Layer 7 of a small transformer language model trained on English Wikipedia (12 layers, counted from 0, width 64).
A neuron's activation on a vector x is SiLU(gate . x) times (in . x), where the dot is the dot product.
The model reads these tokens: "Bol" "et" "es" "\n\n" "== " "Sch" "a" "ef" "fer " "re" "action " "==" "\n\n" "Develop" "ed " "by " "Jul" "ius " "Sch" "ä" "ff" "er " "to " "help " "with " "the " "identi" "fication " "of " "Ag" "ar" "ic"

The vector x that enters this layer's MLP at each token. A number n stands for (n - 500) times 0.023.
0 "Bol": 489 552 464 397 463 601 501 744 501 580 616 775 534 405 618 635 713 447 353 479 349 465 498 411 598 595 555 437 350 399 351 579 507 537 504 520 513 435 469 547 643 575 368 502 413 519 575 357 484 477 366 505 580 391 568 796 475 511 480 365 520 315 556 546
1 "et": 457 514 482 420 446 682 437 426 567 513 570 761 567 505 621 541 661 513 388 487 376 569 442 452 467 664 520 422 344 393 401 561 620 560 539 400 499 516 510 545 607 585 360 430 535 492 513 288 598 564 410 443 496 457 602 627 572 511 538 391 443 484 602 480
2 "es": 489 479 424 359 436 616 473 494 494 565 509 677 482 498 655 476 622 563 288 627 446 641 452 515 447 616 462 357 473 420 396 572 529 427 472 404 510 436 516 501 674 468 378 475 532 529 435 371 537 504 376 484 397 417 552 699 620 541 566 363 544 447 468 530
3 "\n\n": 459 520 394 419 508 601 561 600 530 519 539 711 475 468 413 779 488 458 422 696 518 522 350 532 544 540 709 491 467 443 440 423 509 552 691 313 643 478 575 682 686 548 305 566 443 508 496 512 598 558 378 428 449 470 533 549 528 395 393 484 572 459 356 286
4 "== ": 396 566 451 434 411 566 423 501 609 568 483 551 512 491 377 701 377 366 459 670 448 626 515 618 484 554 551 546 538 546 466 450 476 573 589 287 561 396 569 650 671 506 542 722 412 345 482 474 642 595 431 524 505 409 512 554 590 470 328 381 627 655 338 434
5 "Sch": 504 604 403 520 559 531 378 502 507 462 492 465 524 373 445 450 680 479 573 680 422 624 494 439 713 646 439 511 467 422 390 540 509 528 511 480 477 533 464 602 663 515 425 576 411 553 505 374 550 435 482 358 304 449 565 749 548 461 588 513 551 475 323 505
6 "a": 486 614 594 423 557 572 511 609 543 634 420 546 538 488 558 372 550 552 544 549 412 578 431 446 589 560 352 525 516 578 443 516 459 525 366 455 500 415 557 447 509 533 405 520 482 520 442 274 474 495 437 423 408 472 500 718 663 377 558 444 523 574 484 520
7 "ef": 572 575 515 545 466 504 475 501 461 557 569 593 514 465 483 401 570 448 571 477 392 600 412 459 633 623 433 388 487 423 567 542 502 524 406 435 450 397 438 246 551 689 371 458 588 626 451 313 576 356 558 495 389 500 519 641 510 401 625 468 628 461 357 485
8 "fer ": 599 552 464 409 440 606 602 512 553 460 533 612 636 487 559 835 573 474 509 695 385 503 424 454 536 458 562 408 422 464 417 474 545 469 399 487 368 540 579 345 490 559 400 551 494 430 503 526 491 488 546 412 335 441 515 496 565 490 477 397 523 482 445 529
9 "re": 611 565 487 525 548 652 510 409 474 592 450 641 537 475 549 423 612 487 542 708 425 436 543 365 558 659 410 374 519 556 425 530 469 513 435 533 410 373 545 617 559 602 342 553 466 575 399 440 618 522 506 367 463 469 497 601 580 557 489 502 545 531 344 443
10 "action ": 534 467 554 583 425 586 529 609 466 436 464 694 658 482 651 750 495 462 552 822 444 520 386 447 424 468 633 333 477 476 488 476 576 486 374 481 357 440 632 621 501 503 475 521 499 564 463 321 442 438 600 453 380 462 578 508 525 530 472 346 530 503 362 436
11 "==": 413 444 457 480 458 495 445 494 489 527 531 537 440 559 559 563 463 429 497 650 428 582 478 573 372 694 509 315 549 438 397 532 579 518 535 323 408 353 608 601 483 589 502 577 511 477 477 485 668 583 440 564 587 473 546 631 527 444 448 513 650 690 286 435
12 "\n\n": 430 493 410 467 524 561 495 589 499 599 495 671 502 428 346 769 553 484 515 713 418 537 368 531 531 520 697 480 533 549 439 451 480 516 651 372 539 480 567 700 630 622 382 615 460 475 503 574 489 544 418 429 345 476 541 560 508 391 403 551 494 445 333 242
13 "Develop": 630 552 549 554 464 606 380 549 467 510 467 602 539 453 509 424 662 447 456 630 271 534 515 428 505 526 418 551 485 507 548 514 551 518 529 444 423 531 411 494 602 667 554 554 264 525 544 366 634 644 513 439 397 571 560 696 453 481 488 430 523 532 338 451
14 "ed ": 497 611 455 466 485 578 463 610 432 486 641 707 674 388 467 793 573 290 516 745 410 460 438 423 391 585 436 570 467 598 445 496 593 476 462 329 464 478 537 439 428 567 431 531 500 586 526 480 559 544 481 383 411 519 531 521 518 479 465 345 563 572 397 361
15 "by ": 574 610 429 490 563 459 543 565 459 395 581 674 618 424 325 827 579 505 469 566 451 555 510 441 448 475 422 494 420 591 549 540 572 464 500 432 544 464 602 548 587 602 411 585 502 504 422 467 449 507 447 543 505 526 522 571 488 479 435 417 499 553 335 376
16 "Jul": 414 741 473 433 550 587 404 543 571 620 476 532 512 408 506 335 640 525 539 486 295 629 587 435 529 488 462 541 384 447 345 496 508 509 408 518 504 543 341 497 673 678 446 572 389 582 471 347 448 540 495 534 474 400 552 755 469 532 463 514 562 527 447 519
17 "ius ": 614 591 482 404 561 494 527 584 549 575 516 523 641 473 616 732 481 484 503 411 412 607 524 496 576 438 488 573 366 456 361 426 562 544 479 348 405 390 568 347 586 650 239 545 457 451 531 571 396 514 508 403 305 541 474 662 491 575 500 303 484 614 520 461
18 "Sch": 542 633 409 494 553 539 518 486 503 501 564 521 467 399 483 491 637 474 618 551 451 587 490 488 717 668 408 429 384 405 393 512 513 554 413 520 449 544 445 531 639 471 433 550 373 515 511 357 541 399 460 383 293 479 534 760 543 479 624 578 564 475 389 487
19 "ä": 428 589 528 510 538 599 586 497 632 532 484 545 521 462 531 455 641 619 565 515 422 623 435 420 714 601 477 601 390 362 340 600 536 517 282 520 491 443 454 421 575 572 484 570 442 495 430 352 531 396 549 314 355 418 457 627 503 392 570 498 628 508 491 532
20 "ff": 498 659 512 443 518 603 589 546 515 512 434 482 570 603 591 410 603 583 527 521 463 535 590 433 551 629 436 514 426 416 530 559 406 508 394 487 391 413 501 373 481 578 367 577 430 466 518 322 572 400 527 427 273 499 548 661 558 488 612 453 527 424 546 532
21 "er ": 574 569 505 437 491 547 701 478 448 497 459 566 659 588 674 845 439 558 540 557 495 576 452 471 440 494 521 423 424 500 428 534 457 531 347 487 365 379 564 373 593 576 434 558 514 420 504 531 397 406 486 417 330 451 504 572 511 542 513 387 472 540 478 421
22 "to ": 541 619 448 406 441 430 610 528 470 499 591 653 589 359 410 754 439 539 517 504 456 556 561 467 514 544 391 382 505 629 528 499 426 481 456 405 410 425 555 687 561 583 403 590 463 614 595 487 569 396 539 548 414 501 492 500 516 565 435 514 513 591 406 391
23 "help ": 504 574 536 433 454 497 454 633 424 423 654 687 550 468 435 792 554 397 502 501 431 547 587 575 573 524 554 387 473 621 443 503 444 477 442 385 526 559 487 713 492 628 336 591 483 517 603 418 568 396 569 509 389 488 519 541 569 491 360 393 533 641 322 336
24 "with ": 541 583 442 397 474 459 451 585 507 482 569 607 554 393 310 967 534 505 435 484 496 540 491 571 557 540 482 431 478 617 485 511 490 498 457 376 610 500 570 644 543 596 325 520 457 534 541 491 560 505 438 513 473 596 513 544 485 471 405 440 534 580 372 380
25 "the ": 453 530 452 406 469 501 310 561 542 550 489 550 600 474 174 920 632 478 508 525 467 502 483 394 531 534 518 510 520 561 501 576 555 477 476 490 438 502 516 560 683 632 496 495 441 462 463 473 576 522 465 514 440 519 519 530 606 481 468 458 581 498 464 390
26 "identi": 509 508 425 473 473 679 334 488 414 572 487 665 499 360 517 406 717 513 548 601 309 470 583 455 512 549 453 495 479 499 479 485 477 502 386 467 463 532 489 483 577 761 382 581 565 577 441 360 595 598 568 381 531 589 552 666 488 451 402 394 588 593 464 508
27 "fication ": 439 466 515 479 489 578 417 519 538 456 609 638 659 505 599 917 651 488 452 732 427 360 470 398 357 435 623 355 400 545 478 545 498 436 492 422 412 533 547 520 614 615 383 525 554 512 525 407 435 476 581 407 350 542 589 567 622 475 384 350 464 522 426 541
28 "of ": 500 504 419 443 503 491 480 564 533 504 582 581 565 343 305 940 542 483 485 569 462 498 404 527 481 522 508 478 459 609 482 500 475 494 460 408 596 525 563 642 598 573 351 520 534 588 443 472 508 501 459 481 532 545 545 546 500 526 483 446 582 599 384 381
29 "Ag": 547 649 403 563 564 557 352 482 516 465 470 501 501 393 466 482 687 541 525 529 367 556 522 478 621 500 407 510 444 435 299 513 603 567 418 564 394 577 504 521 590 737 431 549 494 590 450 230 546 479 448 466 571 524 531 625 493 546 560 514 616 494 397 458
30 "ar": 440 582 436 404 536 644 378 593 560 416 549 548 551 535 620 362 610 593 540 456 342 562 482 384 477 516 430 462 463 620 351 545 530 439 476 447 487 500 576 375 558 679 447 569 534 535 400 170 509 499 544 515 446 483 509 697 525 516 518 355 524 415 608 527
31 "ic": 486 594 506 386 501 556 407 490 533 462 543 569 557 439 593 383 573 517 455 510 487 595 500 505 435 476 447 440 423 509 425 470 483 462 548 396 466 470 587 332 533 655 395 528 523 554 433 223 552 551 458 542 333 580 472 709 482 601 556 431 551 456 460 603

Each question shows the input weights of one neuron of the MLP. A number n stands for (n - 500) times 0.0045.

n22 gate: 775 600 525 463 404 456 620 508 529 432 638 561 495 477 505 296 306 495 309 614 386 483 550 511 532 428 683 498 447 357 463 274 521 519 297 418 455 274 378 437 617 309 608 481 642 403 314 658 506 474 362 495 538 563 513 440 414 586 414 581 464 459 381 674
n22 in: 519 459 521 307 460 635 485 572 573 382 790 305 544 556 403 253 460 650 478 587 477 340 578 393 430 430 360 422 431 519 644 288 690 330 457 234 714 369 624 514 526 403 440 538 628 355 383 667 482 386 445 249 356 418 556 613 438 642 446 473 493 576 551 584
It fires most on token 2 "es"

n184 gate: 612 453 615 681 595 312 420 98 519 521 445 388 494 566 564 406 607 425 274 369 574 462 422 523 635 343 599 359 405 497 389 499 626 560 673 398 601 513 380 344 580 462 358 653 231 542 522 553 457 267 572 435 520 535 534 328 497 414 405 478 398 372 495 395
n184 in: 599 526 483 414 571 434 409 264 708 447 404 464 352 403 293 609 412 436 545 355 468 707 708 434 601 749 431 403 515 380 531 710 474 425 469 533 313 458 416 467 302 501 528 404 766 242 441 508 689 477 260 528 607 351 307 540 568 578 392 582 440 458 356 401
It fires most on token 7 "ef"

n27 gate: 527 442 458 528 296 485 700 491 616 511 728 616 499 571 356 598 341 610 475 376 478 628 291 509 552 379 365 427 270 670 722 327 400 677 324 487 641 511 496 527 519 392 495 387 432 547 695 396 534 592 533 612 607 623 540 432 489 631 451 559 542 383 615 466
n27 in: 455 521 695 441 535 430 668 472 446 335 517 705 706 495 508 366 393 552 460 410 678 436 516 410 468 593 649 306 384 659 575 212 480 505 282 270 526 547 386 759 483 718 222 376 518 667 500 470 496 410 503 560 704 583 602 327 457 793 267 504 397 650 438 486
On which three tokens does it fire most, strongest first? 22 "to ", 24 "with ", 28 "of "

n86 gate: 405 455 472 625 491 634 435 611 415 429 262 345 474 607 406 463 397 518 536 450 470 359 539 370 505 337 551 461 402 466 625 506 253 554 643 562 582 534 567 269 356 513 576 431 451 355 618 341 385 555 342 599 546 301 565 502 439 419 457 469 718 469 557 589
n86 in: 449 444 881 574 689 486 383 390 591 507 551 561 458 696 586 515 412 558 447 449 542 634 622 555 429 647 415 652 488 509 559 453 758 599 469 779 369 448 451 686 670 564 449 663 280 564 302 312 506 518 388 566 459 681 465 286 544 447 255 507 484 417 451 444
Its two highest activations, in order, are on tokens 30 "ar", 0 "Bol"

n149 gate: 439 311 526 502 364 490 534 457 462 441 577 410 664 494 640 404 489 462 498 537 348 502 516 412 596 553 526 649 322 668 732 545 588 600 643 409 427 634 438 571 441 444 423 558 488 502 579 711 471 432 608 631 623 500 335 552 370 548 548 495 343 375 553 393
n149 in: 364 556 329 470 463 783 601 426 472 491 574 432 442 725 514 659 550 400 320 680 290 340 391 522 630 386 406 401 560 579 642 884 558 360 462 338 497 519 207 418 378 468 545 319 724 531 793 481 536 640 563 609 340 366 356 578 337 307 432 588 302 602 634 556
Its two highest activations, in order, are on tokens 13 "Develop", 17 "ius "

n125 gate: 490 616 315 618 558 640 560 587 606 436 569 611 499 625 282 453 499 394 419 482 620 555 471 480 687 360 576 461 582 530 451 475 567 406 509 704 349 653 486 803 474 641 419 354 483 578 578 566 325 571 481 273 555 683 634 360 450 473 487 537 561 358 636 625
n125 in: 643 453 627 603 615 671 540 444 508 442 414 464 471 824 651 736 705 616 490 489 488 611 375 588 435 726 288 465 342 500 390 473 657 483 568 375 660 457 436 289 396 446 451 516 552 461 419 454 591 720 399 489 495 332 384 334 505 364 432 507 356 454 334 475
On which token does it fire most, and how strongly? 3 "\n\n", at about 55

n6 gate: 287 627 618 498 583 540 626 734 440 549 302 477 356 794 642 613 453 516 439 449 500 409 483 416 366 544 437 497 355 652 513 500 537 492 475 383 476 415 556 500 418 435 604 611 488 464 582 688 489 468 690 518 645 400 443 539 695 363 601 584 543 494 530 697
n6 in: 781 476 521 515 382 479 471 552 489 529 459 479 433 462 323 590 593 586 599 551 192 453 404 784 813 272 516 446 634 576 188 613 584 411 411 278 619 670 586 536 373 477 446 375 541 335 395 474 442 435 497 630 411 495 613 415 516 400 476 401 371 368 413 607
On which token does it fire most, and how strongly? 6 "a", at about 33

n71 gate: 653 490 396 487 194 434 770 486 527 475 454 618 571 469 482 480 393 609 338 533 457 534 467 460 441 482 417 489 356 522 400 417 324 524 509 356 572 420 334 598 720 513 524 397 681 527 387 419 520 398 427 556 646 543 409 362 445 675 494 480 459 414 527 530
n71 in: 574 512 455 498 601 516 723 417 588 520 649 376 603 283 398 554 488 453 482 552 555 617 558 462 557 420 516 512 669 550 606 568 432 329 460 438 526 556 601 617 263 478 467 528 478 354 449 389 454 492 521 591 327 613 602 468 277 497 396 683 605 629 430 368
On which token does it fire most, and how strongly? 22 "to ", at about 200

n76 gate: 541 536 483 509 384 492 425 321 553 370 584 611 255 312 393 357 577 499 597 330 684 471 505 387 616 459 510 563 519 429 429 398 415 566 330 444 403 714 442 741 498 381 611 664 262 585 671 366 549 554 550 461 550 514 418 499 570 502 553 524 336 584 376 376
n76 in: 437 517 243 570 409 759 588 677 524 589 591 445 356 386 593 529 792 674 509 574 430 409 467 461 652 663 657 510 689 425 421 467 543 525 397 588 333 474 470 411 533 457 456 560 403 400 543 554 466 161 333 659 407 449 841 497 491 700 387 686 370 478 491 487
It fires most on token 18 "Sch"

n102 gate: 431 575 696 422 334 530 634 501 461 257 516 593 368 474 571 362 416 519 852 450 419 525 483 617 478 529 493 436 447 490 716 295 726 424 479 573 526 615 409 462 532 432 537 357 222 575 512 427 452 632 444 488 446 533 539 394 394 592 513 453 747 575 591 442
n102 in: 431 490 594 641 549 558 395 567 484 288 583 570 562 177 562 527 407 233 702 382 444 505 581 496 493 400 506 498 438 525 438 456 636 544 599 415 528 598 479 408 422 605 760 316 454 544 647 514 600 613 372 110 533 275 418 475 376 580 271 285 506 524 622 455
On which token does it fire most, and how strongly? 13 "Develop", at about 80

n150 gate: 564 477 448 412 471 431 370 393 472 484 504 443 356 572 559 450 468 557 512 662 544 483 536 715 478 602 525 614 631 193 343 416 557 495 505 543 583 384 607 695 651 433 589 465 294 525 457 684 401 344 671 390 499 552 407 372 319 682 747 440 579 558 519 555
n150 in: 619 631 380 489 539 408 534 243 349 685 635 388 370 403 392 796 518 678 436 421 347 471 479 486 640 583 415 530 706 448 493 407 463 303 595 462 619 432 367 558 557 560 640 504 446 480 540 501 618 295 629 464 491 382 517 480 510 810 398 380 386 492 572 429
It fires most on token 5 "Sch"

n81 gate: 419 462 482 459 651 429 482 563 507 551 546 367 440 410 485 451 358 584 383 471 598 371 543 429 630 577 510 562 378 544 706 522 620 574 837 277 533 400 330 517 550 398 669 500 580 490 588 408 409 614 388 560 451 530 414 649 615 456 607 472 294 317 511 454
n81 in: 774 477 488 441 794 575 535 470 465 472 427 481 264 580 560 587 388 631 666 532 373 423 424 551 393 527 492 689 560 616 669 628 444 348 662 435 511 343 766 428 416 430 541 198 555 671 466 388 540 496 471 323 625 315 775 804 409 480 396 539 476 553 337 555
It fires most on token 3 "\n\n"

n167 gate: 622 481 453 582 567 516 664 455 467 652 497 549 445 550 502 371 612 640 493 463 537 632 397 400 674 579 636 501 487 496 482 484 465 637 535 322 635 564 450 397 373 595 452 534 637 650 501 519 432 420 489 227 526 499 476 391 432 592 645 429 411 633 500 555
n167 in: 723 735 456 539 546 446 531 637 415 646 674 449 617 646 600 563 476 393 382 596 551 481 325 579 626 599 501 488 516 562 420 402 552 739 555 491 534 513 587 264 476 439 460 588 488 632 549 494 465 520 666 403 688 547 456 499 506 352 493 540 435 612 533 597
On which three tokens does it fire most, strongest first? 7 "ef", 17 "ius ", 6 "a"

n166 gate: 540 472 660 405 574 659 473 441 517 716 373 535 495 330 466 375 364 495 413 261 506 423 353 429 549 580 623 493 593 646 666 625 536 246 597 486 499 564 571 509 520 390 507 478 425 649 391 518 459 492 672 515 537 470 575 440 493 736 462 318 624 420 672 663
n166 in: 522 560 200 619 430 506 512 554 427 746 707 313 399 435 457 598 578 581 341 653 476 317 355 515 390 301 409 371 359 444 541 545 542 398 563 458 611 392 435 556 430 413 520 317 649 650 499 439 635 558 594 508 488 351 519 578 390 687 295 518 361 538 365 524
It fires most on token 2 "es"

n61 gate: 396 508 505 387 742 341 393 482 322 722 568 579 617 576 590 534 638 565 606 464 611 542 481 582 577 418 411 476 569 406 713 380 463 467 646 621 578 627 386 303 382 453 409 545 174 505 540 438 458 457 459 641 486 480 326 317 488 566 452 611 316 690 570 376
n61 in: 580 241 304 464 417 618 568 398 763 433 442 539 561 534 495 499 367 691 589 704 509 343 462 386 429 528 429 370 466 772 248 628 470 474 372 467 714 507 612 291 434 580 639 642 572 240 570 621 601 454 524 342 354 773 352 542 595 468 390 429 577 241 439 576
It fires most on token 16 "Jul"

n99 gate: 536 447 515 465 496 338 413 494 682 341 490 384 604 567 510 497 282 498 662 364 510 505 427 492 557 589 590 545 540 614 274 364 604 426 323 445 525 478 470 322 436 505 317 516 595 291 348 534 388 540 548 314 522 399 463 436 437 470 443 347 264 360 457 643
n99 in: 478 322 627 514 606 521 359 675 438 338 515 630 211 612 616 299 531 564 370 616 322 618 501 405 509 537 466 576 432 355 627 476 563 516 513 460 539 587 420 447 443 463 468 632 314 360 465 515 412 148 432 504 449 540 597 387 382 496 606 503 699 361 673 436
Its two highest activations, in order, are on tokens 30 "ar", 19 "ä"

n77 gate: 669 455 454 429 692 607 498 465 431 585 504 397 571 437 232 371 560 501 658 507 533 369 375 539 457 415 501 413 609 629 602 323 246 558 533 635 447 371 588 541 410 477 479 458 384 500 455 517 468 368 260 594 513 457 561 526 328 606 491 463 524 436 737 346
n77 in: 491 375 667 433 663 457 590 589 443 383 448 331 356 222 445 412 487 593 455 538 490 333 622 497 545 313 553 368 611 546 266 363 470 716 436 713 800 747 622 715 340 555 386 644 548 389 587 518 403 522 526 526 468 485 564 615 412 662 483 446 507 749 283 573
On which three tokens does it fire most, strongest first? 28 "of ", 12 "\n\n", 20 "ff"

n118 gate: 764 448 461 493 356 371 551 478 474 535 465 431 572 605 638 486 408 627 589 472 755 524 865 527 620 410 468 567 507 671 560 454 530 375 633 390 585 670 170 465 425 535 440 316 461 599 680 597 420 225 397 449 399 483 458 590 601 453 310 392 583 485 486 576
n118 in: 409 265 501 308 457 498 562 560 211 468 325 441 561 316 522 459 700 288 625 364 352 552 373 773 711 441 517 540 482 326 272 547 429 540 439 387 786 596 696 518 412 534 86 473 535 372 410 409 357 578 463 633 662 653 592 496 237 280 529 444 422 500 755 469
Its two highest activations, in order, are on tokens 17 "ius ", 23 "help "

n123 gate: 664 347 528 600 284 369 361 439 578 398 473 520 587 480 617 567 410 618 744 586 476 577 293 445 450 504 407 671 309 552 523 578 520 496 514 416 368 361 670 414 492 515 517 531 717 533 507 704 463 396 567 625 617 598 549 487 500 485 627 421 487 529 333 352
n123 in: 716 448 607 565 486 546 671 453 364 537 446 756 625 576 536 626 382 627 547 428 557 574 406 393 490 341 503 502 382 507 518 482 519 415 588 549 507 262 648 517 452 599 586 640 681 462 592 575 393 514 460 407 426 505 429 408 582 545 349 447 484 350 474 631
It fires most on token 21 "er "

n93 gate: 638 472 219 451 584 473 444 506 446 541 590 452 508 547 712 519 431 466 583 520 611 539 266 477 287 376 621 605 486 402 379 378 507 498 518 579 605 510 458 564 411 216 519 592 247 503 323 482 502 495 568 473 607 402 740 524 508 581 323 464 603 405 757 717
n93 in: 497 677 263 475 403 624 521 606 444 582 556 819 587 504 361 408 418 594 689 583 610 242 563 501 597 199 518 513 545 412 279 451 637 516 816 456 366 556 413 497 546 456 512 487 507 618 344 688 657 706 287 349 551 452 416 391 690 509 462 390 419 383 613 587
It fires most on token 0 "Bol"

n98 gate: 596 336 258 693 520 597 378 494 279 450 456 391 428 430 414 412 584 419 606 592 596 611 508 556 509 367 610 557 487 394 390 400 352 378 606 722 544 649 491 494 640 348 439 351 502 330 545 605 471 493 280 370 548 450 447 631 533 458 493 461 718 591 382 638
n98 in: 330 495 532 491 362 622 598 507 426 535 385 321 594 530 296 264 635 531 649 470 480 324 492 341 574 504 561 645 439 281 386 349 462 592 347 567 581 475 424 719 509 443 531 525 582 527 551 409 416 493 561 403 452 443 386 573 482 497 468 337 451 606 543 416
It fires most on token 5 "Sch"

n110 gate: 460 460 458 560 494 540 672 535 637 483 566 784 511 584 428 591 658 600 556 579 580 260 564 661 477 478 655 601 612 312 337 569 607 487 473 406 661 636 462 596 415 415 594 600 566 681 467 626 444 340 603 490 673 512 492 774 363 486 441 596 581 290 464 405
n110 in: 546 401 349 553 612 661 528 498 680 644 558 615 556 555 534 484 374 329 525 488 728 401 625 515 582 382 655 482 326 440 613 672 501 561 443 597 599 373 156 569 463 501 636 757 317 568 572 394 528 516 371 511 621 558 561 582 566 358 355 343 683 442 660 373
Its two highest activations, in order, are on tokens 0 "Bol", 3 "\n\n"

n111 gate: 441 350 469 595 683 667 394 310 343 673 517 606 562 432 485 556 395 483 452 494 456 562 348 566 495 504 481 527 531 524 726 334 538 572 445 677 398 669 419 368 530 279 524 526 223 521 433 726 550 443 521 560 496 537 353 371 644 303 523 542 400 480 559 597
n111 in: 332 571 669 534 733 507 480 542 456 545 572 540 490 479 489 624 607 526 564 509 481 239 455 485 675 426 420 635 583 276 680 692 504 300 873 829 370 277 612 566 516 681 416 508 320 567 781 356 418 627 423 466 644 635 403 479 603 479 471 621 565 662 638 871
On which token does it fire most, and how strongly? 12 "\n\n", at about 1

n161 gate: 431 628 618 295 698 682 492 412 288 339 826 292 522 519 345 442 456 423 623 400 472 439 597 522 691 611 619 499 500 504 589 462 316 543 510 403 530 346 389 435 289 502 476 543 643 615 306 612 321 620 399 642 458 519 548 357 440 669 496 428 333 453 498 480
n161 in: 516 587 535 541 573 578 508 275 520 593 520 515 507 300 278 355 463 594 490 574 579 506 552 625 697 341 445 454 575 610 667 633 334 276 371 375 652 380 413 555 389 330 567 440 446 300 538 483 419 629 441 773 476 668 372 607 544 632 516 523 381 727 249 211
It fires most on token 23 "help "

n45 gate: 635 510 480 691 471 498 512 433 546 549 536 550 451 583 551 454 624 338 587 443 364 535 604 389 559 526 419 729 609 451 439 595 644 600 461 529 527 417 429 732 352 391 587 484 389 551 677 373 515 729 515 650 701 581 500 603 382 844 508 548 632 436 553 513
n45 in: 731 519 516 619 439 792 361 555 751 338 432 601 498 517 545 459 708 533 745 566 500 466 648 485 590 491 587 676 696 426 537 479 553 496 388 422 514 577 298 662 624 485 668 595 646 596 733 453 327 491 420 675 673 511 481 587 519 618 502 520 795 513 483 595
On which three tokens does it fire most, strongest first? 29 "Ag", 13 "Develop", 16 "Jul"

n137 gate: 626 465 579 521 451 272 668 427 533 506 464 612 524 732 565 424 648 404 250 368 568 279 341 451 476 576 584 539 703 366 590 272 287 503 520 656 529 597 606 424 489 608 505 569 462 429 444 349 523 276 562 512 619 508 452 556 407 555 667 450 524 329 504 558
n137 in: 544 500 448 378 286 233 339 557 668 618 665 552 570 639 572 441 600 544 432 535 438 315 390 539 528 493 481 337 582 292 831 572 463 420 740 562 693 602 709 249 476 442 389 659 553 558 576 556 787 771 593 350 541 376 462 576 329 486 385 683 592 389 518 558
On which token does it fire most, and how strongly? 7 "ef", at about 53

n129 gate: 469 517 653 377 552 651 356 362 412 586 616 714 463 758 473 480 404 600 535 398 561 655 299 677 418 616 447 645 664 641 554 406 402 475 505 701 642 441 545 660 634 368 596 362 566 689 282 536 569 621 599 386 579 481 631 360 526 657 599 614 463 626 503 508
n129 in: 525 599 395 552 576 485 617 522 450 373 455 503 646 343 500 271 637 583 738 596 631 582 560 734 632 579 480 519 425 632 389 695 593 794 609 713 618 499 694 677 427 417 449 635 563 514 534 343 401 685 498 628 365 711 671 330 592 728 425 275 584 601 342 513
It fires most on token 9 "re"

n151 gate: 527 654 447 461 624 655 365 368 620 351 652 506 367 568 546 579 561 440 581 337 540 680 652 471 520 402 391 376 528 299 550 439 698 632 583 557 502 498 574 478 394 450 523 480 361 645 574 495 342 499 551 511 845 510 403 391 385 476 388 494 234 316 462 345
n151 in: 455 420 357 456 516 629 535 431 448 537 515 626 403 363 331 381 278 426 713 651 372 295 710 303 502 310 364 521 535 439 411 773 560 368 568 441 665 713 654 491 495 467 667 374 522 629 447 673 651 457 625 508 586 397 449 703 754 689 607 575 487 491 463 354
It fires most on token 29 "Ag"

n2 gate: 622 437 376 576 434 487 548 630 697 698 492 498 389 395 446 513 662 391 435 381 444 511 602 498 551 690 488 489 730 393 425 435 540 482 421 509 430 505 458 546 293 504 479 483 367 570 487 654 589 389 410 621 424 652 619 291 250 459 510 513 551 729 635 427
n2 in: 481 564 737 608 230 667 572 325 418 543 555 674 568 566 468 559 566 114 491 279 390 403 452 584 509 528 572 388 389 379 495 462 497 387 488 312 633 651 436 430 243 558 661 520 380 649 484 563 518 507 518 601 519 427 501 527 438 517 532 730 606 310 435 263
On which three tokens does it fire most, strongest first? 23 "help ", 11 "==", 14 "ed "

n187 gate: 581 618 615 451 320 524 593 445 731 501 633 421 651 523 543 305 575 370 564 391 711 400 313 551 462 534 497 591 559 626 514 555 417 586 499 552 490 277 315 395 559 558 406 668 431 539 567 387 289 522 519 541 560 610 544 428 603 403 592 519 372 451 528 598
n187 in: 447 574 518 520 295 547 612 619 340 377 669 498 564 627 451 586 239 717 624 373 600 779 736 586 602 354 533 719 616 558 408 466 305 597 521 310 512 452 435 449 485 304 380 664 511 611 491 314 550 347 563 545 505 561 409 399 493 489 465 443 694 258 474 549
It fires most on token 20 "ff"

n168 gate: 436 323 458 510 519 393 683 444 624 610 487 578 388 560 456 467 694 582 375 497 616 555 459 562 527 594 376 525 644 309 527 407 503 657 432 345 449 602 439 422 490 449 506 678 405 495 481 485 549 394 312 496 428 438 507 443 615 425 432 343 393 288 658 422
n168 in: 546 345 554 453 387 471 458 344 553 655 385 685 497 544 334 511 673 344 465 456 635 371 464 505 490 607 324 584 585 364 414 542 472 524 666 719 312 504 488 654 509 443 398 459 405 495 591 603 499 607 397 487 355 437 616 595 693 487 401 619 466 299 508 614
On which token does it fire most, and how strongly? 2 "es", at about 100

n38 gate: 499 326 512 445 238 481 404 498 578 485 547 432 542 399 715 448 401 580 630 563 568 464 463 647 488 459 535 692 480 485 357 448 539 440 593 610 691 485 678 437 491 425 369 490 252 357 418 566 700 504 611 322 725 597 369 503 522 421 279 484 228 487 477 493
n38 in: 502 519 732 601 759 421 750 421 294 463 456 522 591 613 424 514 532 506 535 473 277 416 547 574 656 553 663 515 424 398 427 409 524 568 388 281 292 412 795 479 491 502 393 152 460 269 395 401 401 627 414 641 396 694 451 399 497 410 543 572 396 171 484 299
On which token does it fire most, and how strongly? 3 "\n\n", at about 39

n142 gate: 667 555 636 720 576 571 562 597 567 380 648 649 545 391 463 476 535 635 471 576 520 623 611 641 548 394 551 449 510 458 385 504 618 772 552 557 634 282 473 395 674 459 590 496 737 453 611 437 338 460 444 682 618 447 468 478 542 667 450 428 495 375 547 428
n142 in: 578 710 619 468 486 499 306 661 466 438 565 711 692 552 496 369 544 516 744 537 481 422 594 487 578 461 595 390 723 376 576 415 523 629 345 480 420 460 518 618 440 581 711 541 451 593 619 570 593 393 424 587 361 323 592 478 452 446 493 535 436 541 562 359
Its two highest activations, in order, are on tokens 10 "action ", 0 "Bol"

n109 gate: 546 272 306 703 607 397 448 328 469 276 532 414 517 432 649 462 576 465 587 349 688 512 365 403 549 524 520 427 496 520 269 446 393 197 470 570 515 367 400 506 321 707 507 519 597 409 568 642 549 429 508 311 471 345 353 396 487 678 461 477 623 398 395 553
n109 in: 335 449 397 338 463 497 333 496 672 431 556 521 695 374 698 503 487 450 616 744 607 656 411 252 384 545 253 568 421 496 433 353 349 480 359 596 562 628 406 403 555 428 462 642 347 484 597 518 667 653 404 581 505 397 430 342 625 490 637 707 420 388 671 409
It fires most on token 19 "ä"

n176 gate: 705 533 568 466 524 596 474 554 430 496 331 359 588 593 521 415 322 554 610 280 613 487 426 510 597 549 616 397 638 284 500 521 597 676 386 479 581 390 509 673 665 307 581 449 518 631 482 556 484 676 474 670 432 415 339 579 459 552 695 591 511 620 487 398
n176 in: 406 347 497 637 530 628 437 432 537 524 562 549 369 464 400 657 471 398 441 295 431 490 664 348 362 455 450 328 387 599 483 703 456 513 511 759 481 583 586 463 569 593 417 396 261 631 508 557 628 189 417 373 469 510 428 459 614 477 416 719 464 547 557 652
On which token does it fire most, and how strongly? 18 "Sch", at about 19